Layer 11 of a small transformer language model trained on English Wikipedia (16 layers, counted from 0, width 64).
A neuron's activation on a vector x is SiLU(gate . x) times (in . x), where the dot is the dot product.

Input weights of the MLP neurons that the questions are about. A number n stands for n times 0.0069.
n7 gate: 25 35 -94 13 1 -17 21 13 11 32 -52 16 -24 -48 13 -32 35 -19 40 1 33 2 14 6 -9 2 -11 -8 -28 -2 23 9 -21 -10 -24 -41 -24 33 0 -3 7 -1 -9 -9 10 5 41 42 -20 25 17 -16 13 -1 25 -21 -48 63 25 0 -62 -11 3 -4
n8 gate: -84 -22 -31 -45 4 -13 28 0 -39 -8 45 -3 -19 -4 33 -2 -25 0 21 -21 -2 3 -1 14 -38 21 -21 -8 42 19 20 7 -10 20 -26 16 -26 -9 15 -34 -19 17 1 29 21 -6 13 23 9 19 -10 -6 -4 41 4 18 18 28 -14 19 0 8 -18 -1
n18 gate: 41 3 -24 -29 38 36 -6 10 35 -21 -2 59 -15 -63 8 25 -21 -12 7 32 12 25 16 1 -4 16 16 -41 -17 -10 -12 21 3 7 0 -25 -11 5 -16 29 2 21 8 -27 -19 21 -17 48 16 -7 -7 10 -19 0 33 -7 -31 35 -15 -28 22 -37 -27 -44
n24 gate: -25 40 29 18 28 -23 -1 -27 -37 13 -2 -19 15 -5 23 -15 -26 -7 -21 8 40 69 -6 22 6 -4 0 13 23 -36 -8 -36 24 -16 20 0 -26 11 22 30 -27 10 -22 -26 -35 19 -7 -34 -13 -2 22 27 29 -14 24 -43 -21 36 -11 -27 62 13 -26 31
n30 gate: -42 -56 5 3 3 -6 18 -18 1 27 42 -1 25 -33 -11 -68 21 -17 -30 2 -36 -26 -8 -14 -38 31 -1 -23 -14 -17 -1 12 -16 -42 14 -28 24 24 24 6 56 12 24 35 -19 48 -19 -1 30 -7 18 -7 29 -17 4 9 32 1 70 7 -3 69 -16 -1
n34 gate: -10 -27 -1 -30 20 -26 -5 -5 -29 3 -15 -15 33 -40 -33 -27 -40 15 -13 -16 -21 -39 11 20 52 14 -2 4 16 -6 -16 -11 -29 34 -29 19 -3 11 5 -11 -15 7 20 21 -2 -3 -15 -21 -14 -23 55 -16 11 -6 37 -14 22 -28 -6 -9 17 -6 -7 -16
n77 gate: 3 35 -40 0 13 -23 56 39 -37 9 -7 31 33 10 -24 -4 11 16 -28 28 -29 20 3 29 23 7 27 -5 -11 -11 -1 -42 6 -6 -30 19 -19 -32 36 37 20 3 28 3 -19 -30 12 -1 -1 -19 8 -29 15 17 -3 -22 -3 -20 -4 -16 21 -1 1 -42
n79 gate: -33 9 -10 -7 4 4 14 -9 47 7 15 -18 -9 -49 -5 -1 22 -37 -26 10 45 -19 -34 -35 4 1 -14 -36 -52 -7 -29 -15 -22 14 -7 -12 -9 -25 -10 36 -34 31 17 16 -22 12 5 -18 20 20 28 -17 57 6 11 -8 14 -19 8 12 12 -9 -33 -26
n80 gate: 48 -39 -43 12 -18 -15 -12 10 3 39 9 -1 -16 47 -10 -5 15 -39 14 13 10 -19 22 13 -8 -15 -9 8 -29 10 -17 37 -31 -24 12 22 -7 -22 36 26 41 29 -62 6 -15 -29 -22 18 18 4 -25 -6 17 19 54 23 -23 16 -11 42 -10 24 -21 15
n83 gate: 47 10 -11 22 7 -24 7 -36 -15 -5 -14 -16 -38 21 -25 33 34 -38 27 -2 -15 -44 -7 30 41 -20 9 -20 -34 -5 -32 -2 19 23 20 -22 -58 11 33 -41 -1 22 -20 -43 3 12 1 -22 -49 8 -7 -37 3 3 -6 0 -57 29 -49 -16 -26 33 -18 -10
n91 gate: -28 -21 -1 -22 19 -22 5 -15 48 25 28 34 30 -31 16 38 14 29 6 23 20 18 22 40 -12 40 -23 16 68 33 36 -47 -29 -47 -11 -5 22 -6 35 -26 21 -7 -9 4 -5 9 15 24 -9 35 -4 4 41 -22 -20 -45 -18 17 -13 -9 -45 34 -39 -38
n95 gate: 8 -20 -2 -7 5 -22 6 -33 -15 -20 -5 1 -23 2 1 10 8 -23 11 -21 -37 25 27 15 -14 7 19 6 11 -18 -23 -10 0 18 -25 -52 -1 25 -13 28 -16 -1 46 -9 20 -8 -3 -15 -11 24 20 -50 3 -66 16 24 -28 18 -14 27 3 -6 27 -28
n119 gate: -13 30 -13 5 29 3 -25 -1 -6 17 8 11 -37 9 -3 -10 25 10 -31 -11 10 -21 9 3 -22 -12 2 5 -21 28 -44 -4 -5 31 -10 -24 10 20 68 23 11 45 -20 -14 30 31 15 -2 -21 4 6 -5 35 15 4 -26 -1 34 8 18 10 -16 -1 -14
n127 gate: -27 -3 0 -21 -1 13 -3 15 15 -9 -27 34 14 5 13 33 -26 12 -16 26 -55 53 7 -33 0 -1 35 4 -31 18 32 -43 -14 -20 7 -21 -13 47 42 27 -33 -34 -10 9 -17 -4 -28 42 -1 18 -16 -19 26 50 15 -6 -22 -24 1 2 -37 26 -39 -36
n133 gate: -11 -13 -25 16 6 -21 -1 10 -15 51 3 -23 12 59 -17 7 -27 -4 -27 2 31 -6 27 16 47 40 38 -42 -25 -13 17 0 -1 51 -25 2 -45 -14 17 -1 3 -19 -23 10 2 9 28 -7 -5 43 -21 -30 -4 19 -30 -15 -2 22 6 14 -26 -6 -37 -32
n142 gate: -9 -19 22 2 11 16 18 -41 -32 30 6 14 18 17 -6 9 -3 -22 20 26 -20 -24 -37 5 51 -5 -30 -40 8 -41 4 -18 7 -12 -49 -23 -26 -57 7 13 -27 -6 7 36 -44 3 23 21 -24 38 37 -18 -14 -14 12 7 9 -35 16 -2 26 10 13 -17
n143 gate: -7 24 -15 6 1 -17 17 23 2 26 14 12 1 -19 15 37 -43 -14 60 1 0 34 47 -26 14 8 -37 23 17 -3 -12 20 -16 3 -3 -29 13 51 -5 -3 -11 32 -49 8 -37 13 39 -42 18 -9 -1 -18 29 2 -37 -28 26 -38 -3 3 -10 5 -8 -6
n154 gate: -39 -18 24 38 -39 -26 34 25 27 24 -25 36 26 12 17 9 11 29 13 24 36 -56 0 40 -31 -7 -22 -4 -31 -24 -42 16 7 7 11 11 -19 5 -22 5 -1 17 -9 -52 -7 -14 41 37 11 17 43 -34 26 -28 1 -21 -30 21 -11 5 -21 37 16 15
n161 gate: -20 -67 23 34 -21 -24 6 -25 32 62 28 6 45 -50 -9 -21 -5 -26 3 -48 10 -3 -55 -46 -10 33 -10 8 -21 14 9 12 -2 7 13 11 -43 47 -18 2 14 26 -14 -21 -8 4 20 -27 56 27 -15 12 24 -7 32 -40 68 9 29 27 41 13 -28 27
n162 gate: -16 -9 -4 18 -3 -21 -38 3 15 -4 20 4 12 6 -19 4 27 30 -5 -7 -16 7 16 -34 -50 52 -10 14 -43 -11 37 -19 -32 2 -7 -18 -26 27 -38 19 -8 18 7 -21 3 20 -11 0 10 0 50 -14 -36 33 0 -25 -56 -20 8 27 21 1 9 -18
n165 gate: 4 0 -9 30 15 -6 -22 -10 -25 15 -3 26 8 -29 -21 -8 -26 6 -10 -48 -9 -8 -2 -11 60 0 -6 2 18 -10 -10 -2 -16 45 -12 -7 -5 -5 4 -27 -1 -6 -2 -61 39 -22 -20 20 -4 -20 8 -56 -39 7 42 -27 -20 -2 -22 22 -32 45 46 -9
n183 gate: -10 22 10 -19 24 -19 -35 6 10 6 -15 -30 -34 5 -18 -2 -14 23 12 -32 9 6 27 -6 16 11 11 15 33 4 46 14 7 2 -18 -27 0 -10 80 -33 -20 25 24 -49 44 -16 9 33 -3 -11 29 20 -3 -21 -10 -27 -25 40 -6 -25 8 -3 -17 -30
n7 in: -13 -3 -5 22 0 -40 34 26 4 9 -6 -38 30 -23 14 23 13 -10 3 -8 19 -7 -13 -36 -5 -8 10 20 -5 -31 26 0 -15 55 -15 -4 -29 -10 27 -34 -39 -7 -30 -13 -40 24 9 -9 -1 -61 -31 10 -53 -1 -18 2 0 30 -33 -1 32 -28 8 -17
n8 in: 35 6 -26 -10 33 -2 26 14 -4 -15 -16 -19 -37 15 4 -1 18 -8 -10 12 25 1 -9 -16 10 36 15 27 30 35 -10 3 43 19 48 16 18 34 8 25 5 -1 -31 -3 39 -4 6 -2 30 -14 -12 -46 31 -16 -7 13 26 -30 0 18 -48 15 0 -12
n18 in: 26 -26 -6 3 -1 -29 -28 20 52 2 16 -1 -29 -8 20 -7 -11 11 23 -11 -9 14 6 6 -54 -12 -6 -13 13 -26 34 28 -31 -2 10 -9 25 33 -8 -47 -6 23 6 -29 12 22 29 -3 32 11 24 14 -5 -14 -7 20 13 -8 10 13 -38 10 0 -34
n24 in: -16 -35 1 -44 -9 7 -32 -45 -24 -7 33 -15 -26 -16 26 24 38 34 -16 4 36 -27 20 -1 -18 36 -6 -24 30 -10 4 12 18 6 2 47 21 16 29 2 -11 17 20 -15 11 17 -22 52 27 -33 36 7 4 -24 19 19 -8 -41 -14 -25 34 -36 2 24
n30 in: 26 -19 -37 33 6 -5 -22 -25 58 8 47 53 -24 -40 -7 27 26 0 -32 -12 11 -17 -11 13 -13 7 11 10 -57 27 25 6 -25 -6 -14 17 -15 -16 -1 -46 -21 14 -5 8 -21 6 -19 66 39 7 -1 -9 24 14 29 16 23 31 0 16 12 42 1 7
n34 in: 17 -20 -30 -37 -9 -13 9 4 -17 -13 -16 -16 15 6 24 -20 27 -12 -5 29 13 -25 25 18 -20 36 11 28 -15 6 -16 -31 15 28 -12 -20 -40 -24 7 35 4 -23 10 -3 1 -22 -17 70 15 -39 20 27 43 -21 -18 19 -21 -30 -4 -19 23 -2 -23 -12
n77 in: -2 26 -39 29 -15 10 13 -21 2 4 -29 -28 -1 22 -6 -17 -37 -5 -20 -14 11 -13 -9 27 15 -35 -19 44 29 -35 -36 -28 32 49 37 -19 -31 3 5 -5 11 18 -3 -22 28 29 -12 -6 -2 26 -6 -19 1 16 2 19 -3 -9 12 -19 11 -28 19 -9
n79 in: 10 6 -3 -24 -20 -16 40 -16 -47 -18 -59 10 -28 -14 -2 34 11 -24 56 -8 13 12 45 32 -49 -10 40 -1 17 -4 -26 29 3 -11 -10 -53 1 12 -22 -5 64 -30 7 -28 -14 20 30 1 -31 18 27 -37 -5 -4 1 22 -10 4 -25 -4 -21 -31 13 21
n80 in: 17 49 -30 -3 4 10 8 36 -12 19 -25 -29 23 -43 1 14 -8 -33 37 -13 -2 -34 5 -73 -14 -14 28 -29 -18 29 -35 21 33 -7 -3 -1 -1 -23 11 -20 14 28 -19 18 25 -16 -2 29 -7 13 15 3 30 -5 34 23 -13 -17 18 -10 -26 -4 55 -8
n83 in: 27 -12 -17 7 23 47 23 -1 -37 25 -15 14 15 27 -4 1 -16 -30 -4 4 -3 14 -22 11 -3 30 6 14 -55 -27 22 14 23 10 -3 -21 46 38 -24 -6 -52 -12 10 -25 -10 24 -4 16 -39 -3 47 36 10 0 20 -22 -1 -51 -31 -17 -44 26 -27 0
n91 in: 18 -35 -3 -25 10 -7 -25 -7 3 0 28 -55 42 -42 9 -6 15 -23 6 22 -51 7 -11 -30 24 6 -11 10 -31 -21 31 -5 -9 -16 40 -8 -8 -10 13 27 -15 -8 15 29 -8 8 1 12 41 -3 29 13 40 -2 14 -32 -33 -35 52 32 -34 51 19 9
n95 in: 4 -18 6 -7 -26 6 24 -7 23 -1 34 16 32 -31 26 -13 7 -22 -10 -10 -24 22 -7 9 10 -14 38 -19 -30 -6 -23 19 31 32 35 -22 33 11 -12 -26 -15 21 16 -22 -9 38 -12 21 -15 -1 31 8 -33 12 -4 -15 4 42 22 1 6 18 -3 -10
n119 in: -9 -18 -1 -18 -7 -26 33 -2 -18 -6 -25 -25 -22 -5 -22 15 -4 12 -4 0 -23 13 -21 11 -25 -9 11 -6 -32 -10 -49 -11 -32 16 24 15 9 11 -19 19 41 -30 -5 24 -54 -4 -8 -14 3 -4 -15 -6 33 -35 -7 -18 -7 -8 12 -10 15 -10 -15 47
n127 in: -6 -1 -4 -9 -26 32 -28 24 4 -26 9 19 -22 -51 16 -1 -8 45 -12 -20 39 2 9 -4 47 5 26 -13 33 -15 14 41 -7 5 12 11 13 -31 -11 -5 2 -17 4 16 -22 22 34 -34 -9 -4 20 -30 -8 -10 -18 -25 10 32 -15 -1 2 -23 -23 48
n133 in: -38 28 26 -12 3 2 -35 -34 7 3 24 -48 -23 14 12 49 -6 57 -14 -29 4 32 36 29 3 65 3 -26 -9 10 -27 13 33 -31 21 -16 0 31 11 -13 21 2 -30 12 -31 0 18 -46 -25 18 -6 2 -11 -2 -36 -27 37 3 29 -9 34 -13 28 -3
n142 in: 1 -21 -25 -11 -1 4 -7 -27 12 38 -2 -35 12 28 18 -4 8 7 8 -4 7 -23 8 -22 42 -2 -2 28 2 -10 -30 -11 -28 13 2 -9 -41 -2 -32 -9 -17 -22 41 51 22 27 16 11 -24 15 4 -18 -42 -21 26 -12 47 3 -18 -13 27 21 26 -40
n143 in: -16 1 -21 -60 6 3 -16 20 -19 -4 -43 5 51 -6 11 31 -7 -18 37 15 4 35 29 -9 18 -27 -20 24 -35 7 -34 -1 1 -8 18 10 -36 5 -6 -2 -24 25 -29 -23 -26 19 23 -29 25 2 -14 22 13 -3 42 -1 26 -44 -15 -11 -17 -1 24 -32
n154 in: 16 41 10 -10 -14 21 31 -15 23 -24 9 16 -22 -14 -12 40 10 -1 -17 -3 -65 16 -4 -35 -23 3 9 -41 -3 28 11 64 14 -2 -24 11 -8 60 -17 16 -10 -10 -18 13 25 -8 3 6 59 1 62 -9 35 -10 22 -9 -6 -71 -22 3 -5 38 -23 -5
n161 in: 3 44 2 49 -16 6 15 -6 -2 20 -27 49 14 13 -2 18 9 1 7 -30 33 -4 8 -4 49 12 22 35 -22 43 -48 22 12 -9 -16 -1 0 20 -7 5 -10 40 12 6 31 -25 25 31 0 23 3 -19 7 14 57 38 19 -15 -20 24 9 48 49 -10
n162 in: 5 5 7 -52 -24 1 46 -13 -18 4 -41 -21 -3 -19 -6 -16 2 -10 -27 -61 -21 -15 -5 -10 47 20 -11 -14 12 -15 7 -16 24 5 30 -14 -15 8 25 46 15 -45 6 -33 4 56 -11 4 -11 11 -10 0 -17 30 -27 -14 -10 -11 -61 -13 -13 -7 33 2
n165 in: -29 -5 35 8 -8 18 4 -24 -11 21 0 12 19 40 -5 22 -14 15 -39 -17 2 1 -33 11 12 -20 63 -3 47 37 43 3 -24 39 -13 13 -34 -26 24 17 19 -11 17 11 9 -35 23 -14 9 10 -37 -4 -25 3 9 -37 -18 -9 53 -12 -5 -4 4 -18
n183 in: 20 45 -42 29 31 -12 1 24 2 -12 -16 50 26 -8 -20 -19 0 7 43 21 25 -15 -10 -1 40 -23 11 -10 -2 22 7 31 43 1 -34 -8 -4 -8 23 22 -27 -8 7 -51 30 -40 -13 -9 -27 -4 -3 -11 -6 1 12 5 24 -15 0 20 -2 -4 3 20

Each question shows a token from some text and the vector x that enters the MLP there. A number n stands for n times 0.04.

"th": 50 -1 33 -5 20 -3 -7 -16 32 -13 31 -18 53 1 -30 -9 12 -10 5 31 -41 -10 17 7 -11 22 13 37 22 -21 3 -6 -15 24 22 25 15 -35 -5 -18 -7 41 -6 3 -13 36 12 14 37 1 -24 27 29 13 27 -9 14 -9 -36 -17 -47 -15 -6 67
Which neuron lights up most? n91

"ed": 8 34 5 28 19 30 31 3 -12 -11 30 27 6 35 16 0 33 -9 21 -26 -38 36 4 -34 19 -14 7 27 21 -8 -23 -11 -13 44 34 13 3 -18 -42 -17 8 -15 42 6 -14 46 30 29 -3 -21 19 16 35 8 -9 -5 -3 22 -15 -3 -21 -58 -26 33
Which two neurons fire most, strongest first? n133, n183

" years": 23 -23 25 5 20 24 14 8 24 -24 21 -6 -19 -3 -13 -35 35 14 -25 -32 -36 -2 2 2 -38 -27 -13 40 9 -37 17 -18 0 0 33 8 -8 -22 -50 -23 29 15 25 0 -3 7 -6 27 13 -27 -25 -12 40 16 -46 -25 53 10 10 11 -30 -26 3 54
Which neuron lights up most? n30

"ing": 21 36 -22 17 35 -1 -5 -51 -15 -39 51 -27 -2 17 -15 -18 40 5 16 -43 -8 11 48 -21 12 6 -23 31 15 -12 -8 -1 -12 28 39 29 -7 2 -26 2 -1 -2 -1 23 -29 15 26 33 -7 -10 -2 40 -1 -11 -28 -13 20 31 -28 -14 -23 -53 -1 24
Which neuron lights up most? n24

"in": 51 60 -5 21 -25 4 22 25 -11 -10 24 -17 -5 22 40 -3 11 43 14 -7 32 -13 -2 -5 -4 0 25 -25 -23 38 23 20 45 15 1 22 16 -19 -34 11 28 18 24 -1 -51 20 -11 61 -8 -2 -15 -14 -18 -12 -6 -22 38 12 5 -25 -30 -30 -19 7
The most active neuron and its activation: n91, at about 0.63

" as": 41 21 33 13 26 32 -10 8 9 -57 8 -5 -11 23 14 2 43 11 -17 -42 -21 4 -9 30 -2 16 -25 18 -13 18 13 -40 -7 3 -16 28 -33 1 -13 -28 26 -25 38 20 9 35 0 42 -14 -28 -14 -5 38 15 10 -15 17 29 -4 11 1 -56 19 34
Which neuron lights up most? n80

"om": 48 -12 29 14 29 -1 -9 -24 11 -20 12 -14 -49 22 -10 -11 44 13 -10 -54 -29 10 -28 22 10 -7 20 22 20 0 3 25 -7 52 -25 42 -18 39 -24 23 4 -9 13 -8 -24 17 35 11 -40 5 27 0 36 31 18 -44 21 22 -11 33 -34 -4 -6 8
Which neuron lights up most? n83

"\n": 31 6 10 18 68 29 17 -8 2 -44 32 -28 0 8 21 6 26 15 -21 -15 -23 -2 29 32 -12 -20 -2 38 -37 3 7 -36 4 -14 -46 53 -12 -5 9 -13 17 -5 31 -3 -17 43 8 1 3 -31 -27 -1 7 51 0 -5 -6 25 -8 36 -3 -47 11 9
Which neuron lights up most? n154

" s": 12 30 -3 -13 14 15 -11 -23 19 4 32 -35 0 31 -3 0 44 51 -38 -55 -56 -8 -2 -1 5 10 -9 41 -31 -12 -27 18 -17 -5 -12 24 -8 12 11 -31 10 -19 14 -22 -25 25 -21 56 1 7 -31 -32 29 43 10 1 31 -8 17 11 -1 -27 -9 28
The three highest activations, in order: n30, n119, n162

"a": 51 6 -7 -2 -45 29 48 -20 -1 5 -5 -19 1 23 11 -2 -6 0 14 -12 28 -16 -9 -40 -11 20 14 32 -13 63 -1 4 2 -24 9 22 -10 -42 -63 18 0 -1 13 2 -28 51 -10 36 -44 6 13 4 27 49 -2 0 40 3 -19 29 -25 -18 14 15
The three highest activations, in order: n80, n79, n161

" a": 64 54 15 -17 13 3 2 -17 12 -66 11 -18 24 35 -5 -29 16 -8 5 -37 -21 -2 21 -28 8 36 -25 8 -28 5 -5 -40 -13 22 -17 25 -11 -6 -21 -15 -9 -10 25 3 -4 42 -33 27 23 -12 -11 -18 11 33 14 -2 40 -3 0 14 8 -40 -12 30
The most active neuron and its activation: n162, at about 1.6

".": 45 -14 3 -1 49 26 19 -16 23 -26 1 -6 -6 31 42 -25 43 12 -56 -25 -30 1 22 34 13 -16 20 34 -20 0 -12 -29 -13 26 -23 38 -6 -15 -8 -21 10 18 15 -16 11 35 5 6 -9 1 -24 -7 12 21 -31 -6 6 15 11 21 -19 -56 0 51
Which two neurons fire most, strongest first? n119, n154

"form": 36 3 -3 18 16 8 2 -20 -2 -31 8 14 -34 44 8 2 10 17 34 -38 -10 18 -9 20 -20 -22 21 38 38 -24 -1 -5 4 33 39 31 36 2 -36 -11 40 3 35 -29 -15 37 27 17 -31 -20 -15 -7 45 29 0 -22 18 30 -17 11 -45 -26 -15 13
Which two neurons fire most, strongest first? n83, n119

"le": 19 -6 31 34 9 53 -8 -32 -7 -68 22 -18 -15 34 -23 -3 20 -8 -14 -10 26 33 5 -24 22 6 -20 8 17 -18 -2 29 1 38 8 10 11 0 -41 -9 2 -6 15 -17 8 29 67 46 -10 -22 10 11 3 10 1 2 28 55 -8 0 21 -13 -17 38
Which neuron lights up most? n24

"ot": 31 3 4 -9 -35 40 26 -8 18 -15 -44 -14 7 25 -12 -10 10 10 -11 -60 52 -17 2 -4 5 10 32 20 -26 17 -21 6 15 -17 -11 23 8 4 -36 2 16 56 -2 0 -53 18 73 8 -16 5 -1 35 2 21 -17 14 24 19 21 -37 -19 11 1 16
Which neuron lights up most? n161

"ational": 31 23 6 -18 21 7 -6 5 -4 -60 66 24 12 12 11 -11 -6 7 1 -49 -67 12 -5 -7 -26 -4 -14 38 20 9 5 -12 29 28 15 28 -7 19 -33 -3 35 -8 51 -20 -15 27 16 13 -12 -28 29 -10 32 -5 -5 -20 36 10 6 4 -13 -17 -11 34
Which neuron lights up most? n95

"ar": 21 22 14 -24 -35 -1 -18 -3 16 -20 -12 6 -4 -8 -27 -5 -3 -9 -9 -16 -3 8 41 -21 -18 45 9 -21 7 22 18 38 8 -2 -33 41 31 -41 -35 21 13 23 14 13 -58 12 11 51 -16 24 16 -10 18 28 -24 -5 38 -4 -20 43 -21 -49 6 11
Which neuron lights up most? n79

" f": 12 42 5 -47 -12 17 25 -14 -7 -23 8 -35 -14 62 13 -28 26 -10 -33 -20 -26 12 8 -24 31 -16 -10 25 -12 -14 -23 -19 -9 -2 -3 11 -1 -30 -16 -35 28 -17 9 -32 -29 -13 17 48 -6 -4 -35 -4 26 45 -7 -30 53 -26 -14 -1 10 -37 -3 -3
Which two neurons fire most, strongest first? n77, n18

"r": 29 41 -12 12 -8 11 -19 -9 43 -13 9 -9 11 25 -3 -31 -9 12 0 -21 -21 17 21 -14 32 -37 4 56 -21 17 22 0 -8 18 -33 13 45 32 -40 -2 13 -32 -25 -3 -33 19 20 25 -27 28 -59 42 24 9 11 18 -12 17 6 -11 3 41 22 9
Which neuron lights up most? n24

"fer": 52 2 7 19 9 12 -19 -8 -17 11 36 3 -31 52 -14 -26 -12 1 -1 -27 -33 51 19 14 -38 -19 16 5 12 7 -19 -23 21 36 -1 64 -22 16 -16 -23 27 18 34 10 5 30 -1 52 -16 18 -37 17 8 7 -2 0 32 12 -12 -22 -15 -35 -16 6
The most active neuron and its activation: n91, at about 0.76

" J": 7 13 -11 -40 4 36 14 -25 37 -34 39 -50 15 23 -4 -10 19 25 6 -25 -27 -7 24 14 8 -56 -18 -2 -36 10 9 -4 16 6 -27 40 -9 11 9 -13 -21 -27 39 -5 -36 30 -5 14 -41 -9 -18 26 34 15 -16 33 19 0 -10 40 4 -40 9 19
Which two neurons fire most, strongest first? n161, n165

"h": 34 -12 38 26 -1 29 6 10 25 -18 -10 -62 15 43 -8 0 24 -15 0 -23 -15 -17 1 25 12 -31 41 61 -24 24 4 -15 3 5 -23 15 5 -26 -23 20 25 1 -18 -22 -39 -7 32 26 -19 18 -7 27 24 39 22 37 17 -9 -4 -10 26 28 -30 30
Which neuron lights up most? n83

"'s": 41 13 -3 -40 13 23 13 1 6 -53 25 0 7 30 -8 -24 37 -7 -25 -12 -52 -10 26 -17 -29 25 -18 14 -20 -14 9 -12 5 15 -24 37 -16 -4 -26 0 22 -42 22 -1 13 -6 16 4 -11 0 24 -2 38 12 -20 2 43 43 -3 -20 -1 -52 12 41
The most active neuron and its activation: n161, at about 0.67

"s": 46 36 3 36 -6 6 -23 -11 -10 -13 18 -51 -18 16 29 0 34 19 -12 -37 -39 -19 5 2 -10 0 13 40 7 5 21 6 -3 14 19 4 -7 3 -36 4 15 7 -1 2 -38 48 -3 22 -6 -28 -19 -13 54 31 28 7 37 22 -22 -8 -23 -57 -5 19
The three highest activations, in order: n119, n183, n165

"al": 25 23 21 -22 10 16 14 -11 -12 -58 34 16 9 0 19 -2 45 2 -33 -25 -31 25 14 -39 -48 22 -38 20 24 10 21 18 17 50 -16 30 12 -14 -72 -7 -4 -17 2 -3 -12 23 15 28 -15 -21 -9 -19 11 -15 -1 -3 42 12 -2 -7 -29 -29 -33 22
Which neuron lights up most? n8

"v": -14 -1 -7 24 -16 -30 0 0 27 -9 -9 -14 -54 32 -29 8 -21 -3 41 -60 -21 8 -17 6 -19 -26 31 9 18 4 6 9 5 43 -11 4 9 35 -23 -35 12 -5 16 -2 -33 46 23 39 -28 -28 -44 -12 17 51 23 7 46 25 9 31 -25 -12 -3 10
The most active neuron and its activation: n7, at about 1.4

" r": -5 26 -8 -23 15 -8 18 -26 18 -18 45 -19 11 27 3 -43 13 61 -8 -40 -31 12 45 -29 -3 9 -16 19 -19 -20 -3 -2 -10 -6 2 42 13 20 -1 -41 11 -5 -7 -5 -42 13 42 32 -21 -17 -42 -22 21 4 36 -18 40 8 -33 -11 -24 -22 13 -19
Which neuron lights up most? n143

"est": 11 20 37 -11 32 10 1 -17 18 -18 -12 15 3 22 -55 6 -1 -20 7 -5 22 14 2 -1 17 -11 25 48 49 -9 -30 7 -15 -5 13 49 14 16 -14 -22 1 2 19 1 -38 -1 21 75 -11 -18 27 25 20 16 0 -23 9 -29 -43 -1 -16 -16 -24 52
The most active neuron and its activation: n24, at about 1.3

" |": 77 35 38 31 2 -4 10 -28 43 -26 7 -14 12 -14 -16 -18 7 12 -4 -3 -30 38 60 2 25 -1 22 27 -12 17 -15 9 -10 4 -3 24 14 5 18 -36 9 -3 14 9 -13 20 18 22 2 -20 -8 6 -3 24 -17 5 2 -21 -19 47 -38 -62 -8 5
Which neuron lights up most? n18

" th": 24 -26 41 -12 43 2 25 -17 8 -15 7 -22 3 49 -27 -37 35 16 -20 -21 -21 -9 8 -3 0 11 19 12 -20 -19 -34 -5 11 19 -20 18 -4 23 9 -14 2 3 -1 -29 -14 -6 -6 68 9 4 -32 -16 29 56 -21 37 63 14 -16 -19 -33 -16 26 31
Which neuron lights up most? n30

" in": 45 29 -21 31 -7 15 14 7 13 -41 15 9 -28 22 7 -8 16 2 -14 -50 -11 18 4 25 -6 -5 -10 8 -31 -7 30 -38 -2 -8 -11 52 4 1 12 -13 10 -23 31 24 -6 30 16 75 -13 -23 -23 6 19 22 -3 -18 19 -12 -6 5 5 -53 2 47
Which neuron lights up most? n143

"on": 64 12 28 49 -1 16 -6 -26 10 -15 11 5 -4 28 50 -30 27 -7 -19 -21 -7 15 -16 7 -40 -6 27 -6 -21 -5 -9 30 14 28 -17 44 3 7 -20 32 -8 -4 19 -18 -29 20 17 63 20 -28 -47 5 13 -2 11 -38 6 22 -6 -5 -32 -11 -14 35
Which neuron lights up most? n154

" p": -6 9 23 -62 6 -9 9 -31 21 -42 29 -28 33 37 5 -4 41 -12 -8 -30 -25 -4 29 29 12 -40 -2 -4 -20 5 -34 -25 0 12 -11 3 -29 -1 1 -38 -5 -21 5 4 -37 15 47 51 -9 18 -18 5 40 16 -10 5 58 11 10 0 -4 4 -17 13
Which two neurons fire most, strongest first? n142, n133

"g": 3 14 30 21 30 19 24 4 18 -32 27 13 28 51 18 8 16 -4 -11 -19 -67 32 8 -11 26 -30 31 5 16 6 18 -4 42 37 8 3 2 7 -46 15 3 -9 16 3 4 43 42 22 -33 19 -8 12 30 -30 -23 -18 19 22 11 -36 -29 -36 -9 -25
The most active neuron and its activation: n95, at about 2.5

" b": 9 50 13 -50 23 -7 26 -28 27 -32 26 -36 -2 63 3 -1 -9 -12 -1 -22 -35 -1 15 0 -1 -10 -19 24 6 -23 -12 3 22 -12 -27 6 -1 -12 -6 -46 -2 19 -5 -45 -8 0 16 40 -23 7 -18 -21 13 35 8 14 58 -11 -11 1 -31 -28 32 34
Which neuron lights up most? n8

"f": 18 28 -8 -2 -23 -28 -6 43 7 -47 -10 -11 -21 52 2 -2 16 14 -13 -22 -55 -2 3 -24 35 -38 37 22 9 24 20 -1 -10 -1 16 24 -6 -57 -17 -5 35 0 31 -25 -23 -6 23 35 1 -11 15 -9 30 7 -13 -33 36 -26 -13 -33 -48 -14 -28 18
Which neuron lights up most? n127

"wn": 52 30 -2 -30 27 -10 25 -17 4 -28 51 34 7 8 41 0 6 -12 33 -57 -8 11 31 -11 -7 -13 15 14 -10 -6 15 28 -6 21 22 21 19 -19 -66 -13 31 -7 9 -1 -18 -2 -33 16 -22 -13 7 11 21 19 -22 4 13 0 -30 -15 -30 -47 -5 31
Which two neurons fire most, strongest first? n18, n165

" c": 7 44 42 -41 12 -15 40 -14 31 -9 11 -25 -15 24 2 -38 6 2 -13 -28 -47 0 31 -1 0 -23 -38 25 0 -15 -11 -30 19 11 -38 -6 -4 18 -8 -49 -12 0 7 -11 -17 -17 45 41 -21 -4 -56 -12 8 16 -5 -7 63 15 -24 9 -23 -21 -2 13
Which two neurons fire most, strongest first? n24, n80

"O": 23 4 -12 -14 -14 34 2 -10 1 -69 17 -17 14 -11 -2 -47 -3 9 -46 -7 -33 -14 4 -5 -11 -42 10 20 -11 46 -40 -29 2 -4 -33 32 -24 -20 -26 -12 -6 10 4 -15 -43 -27 5 29 -28 -35 -19 38 -16 9 -24 4 33 -17 -25 -7 -2 -13 13 42
The three highest activations, in order: n34, n18, n79

" sh": 16 -5 18 11 36 9 35 -33 31 -8 11 -57 -20 94 -20 -5 16 -14 3 -8 -35 -18 25 26 -2 -5 17 15 2 -10 -2 -11 23 2 -5 24 -9 23 -5 -39 -1 -23 25 -17 -28 -22 4 21 -19 2 -16 -17 23 40 -33 4 53 -30 -3 -14 -4 -23 -8 9
Which neuron lights up most? n133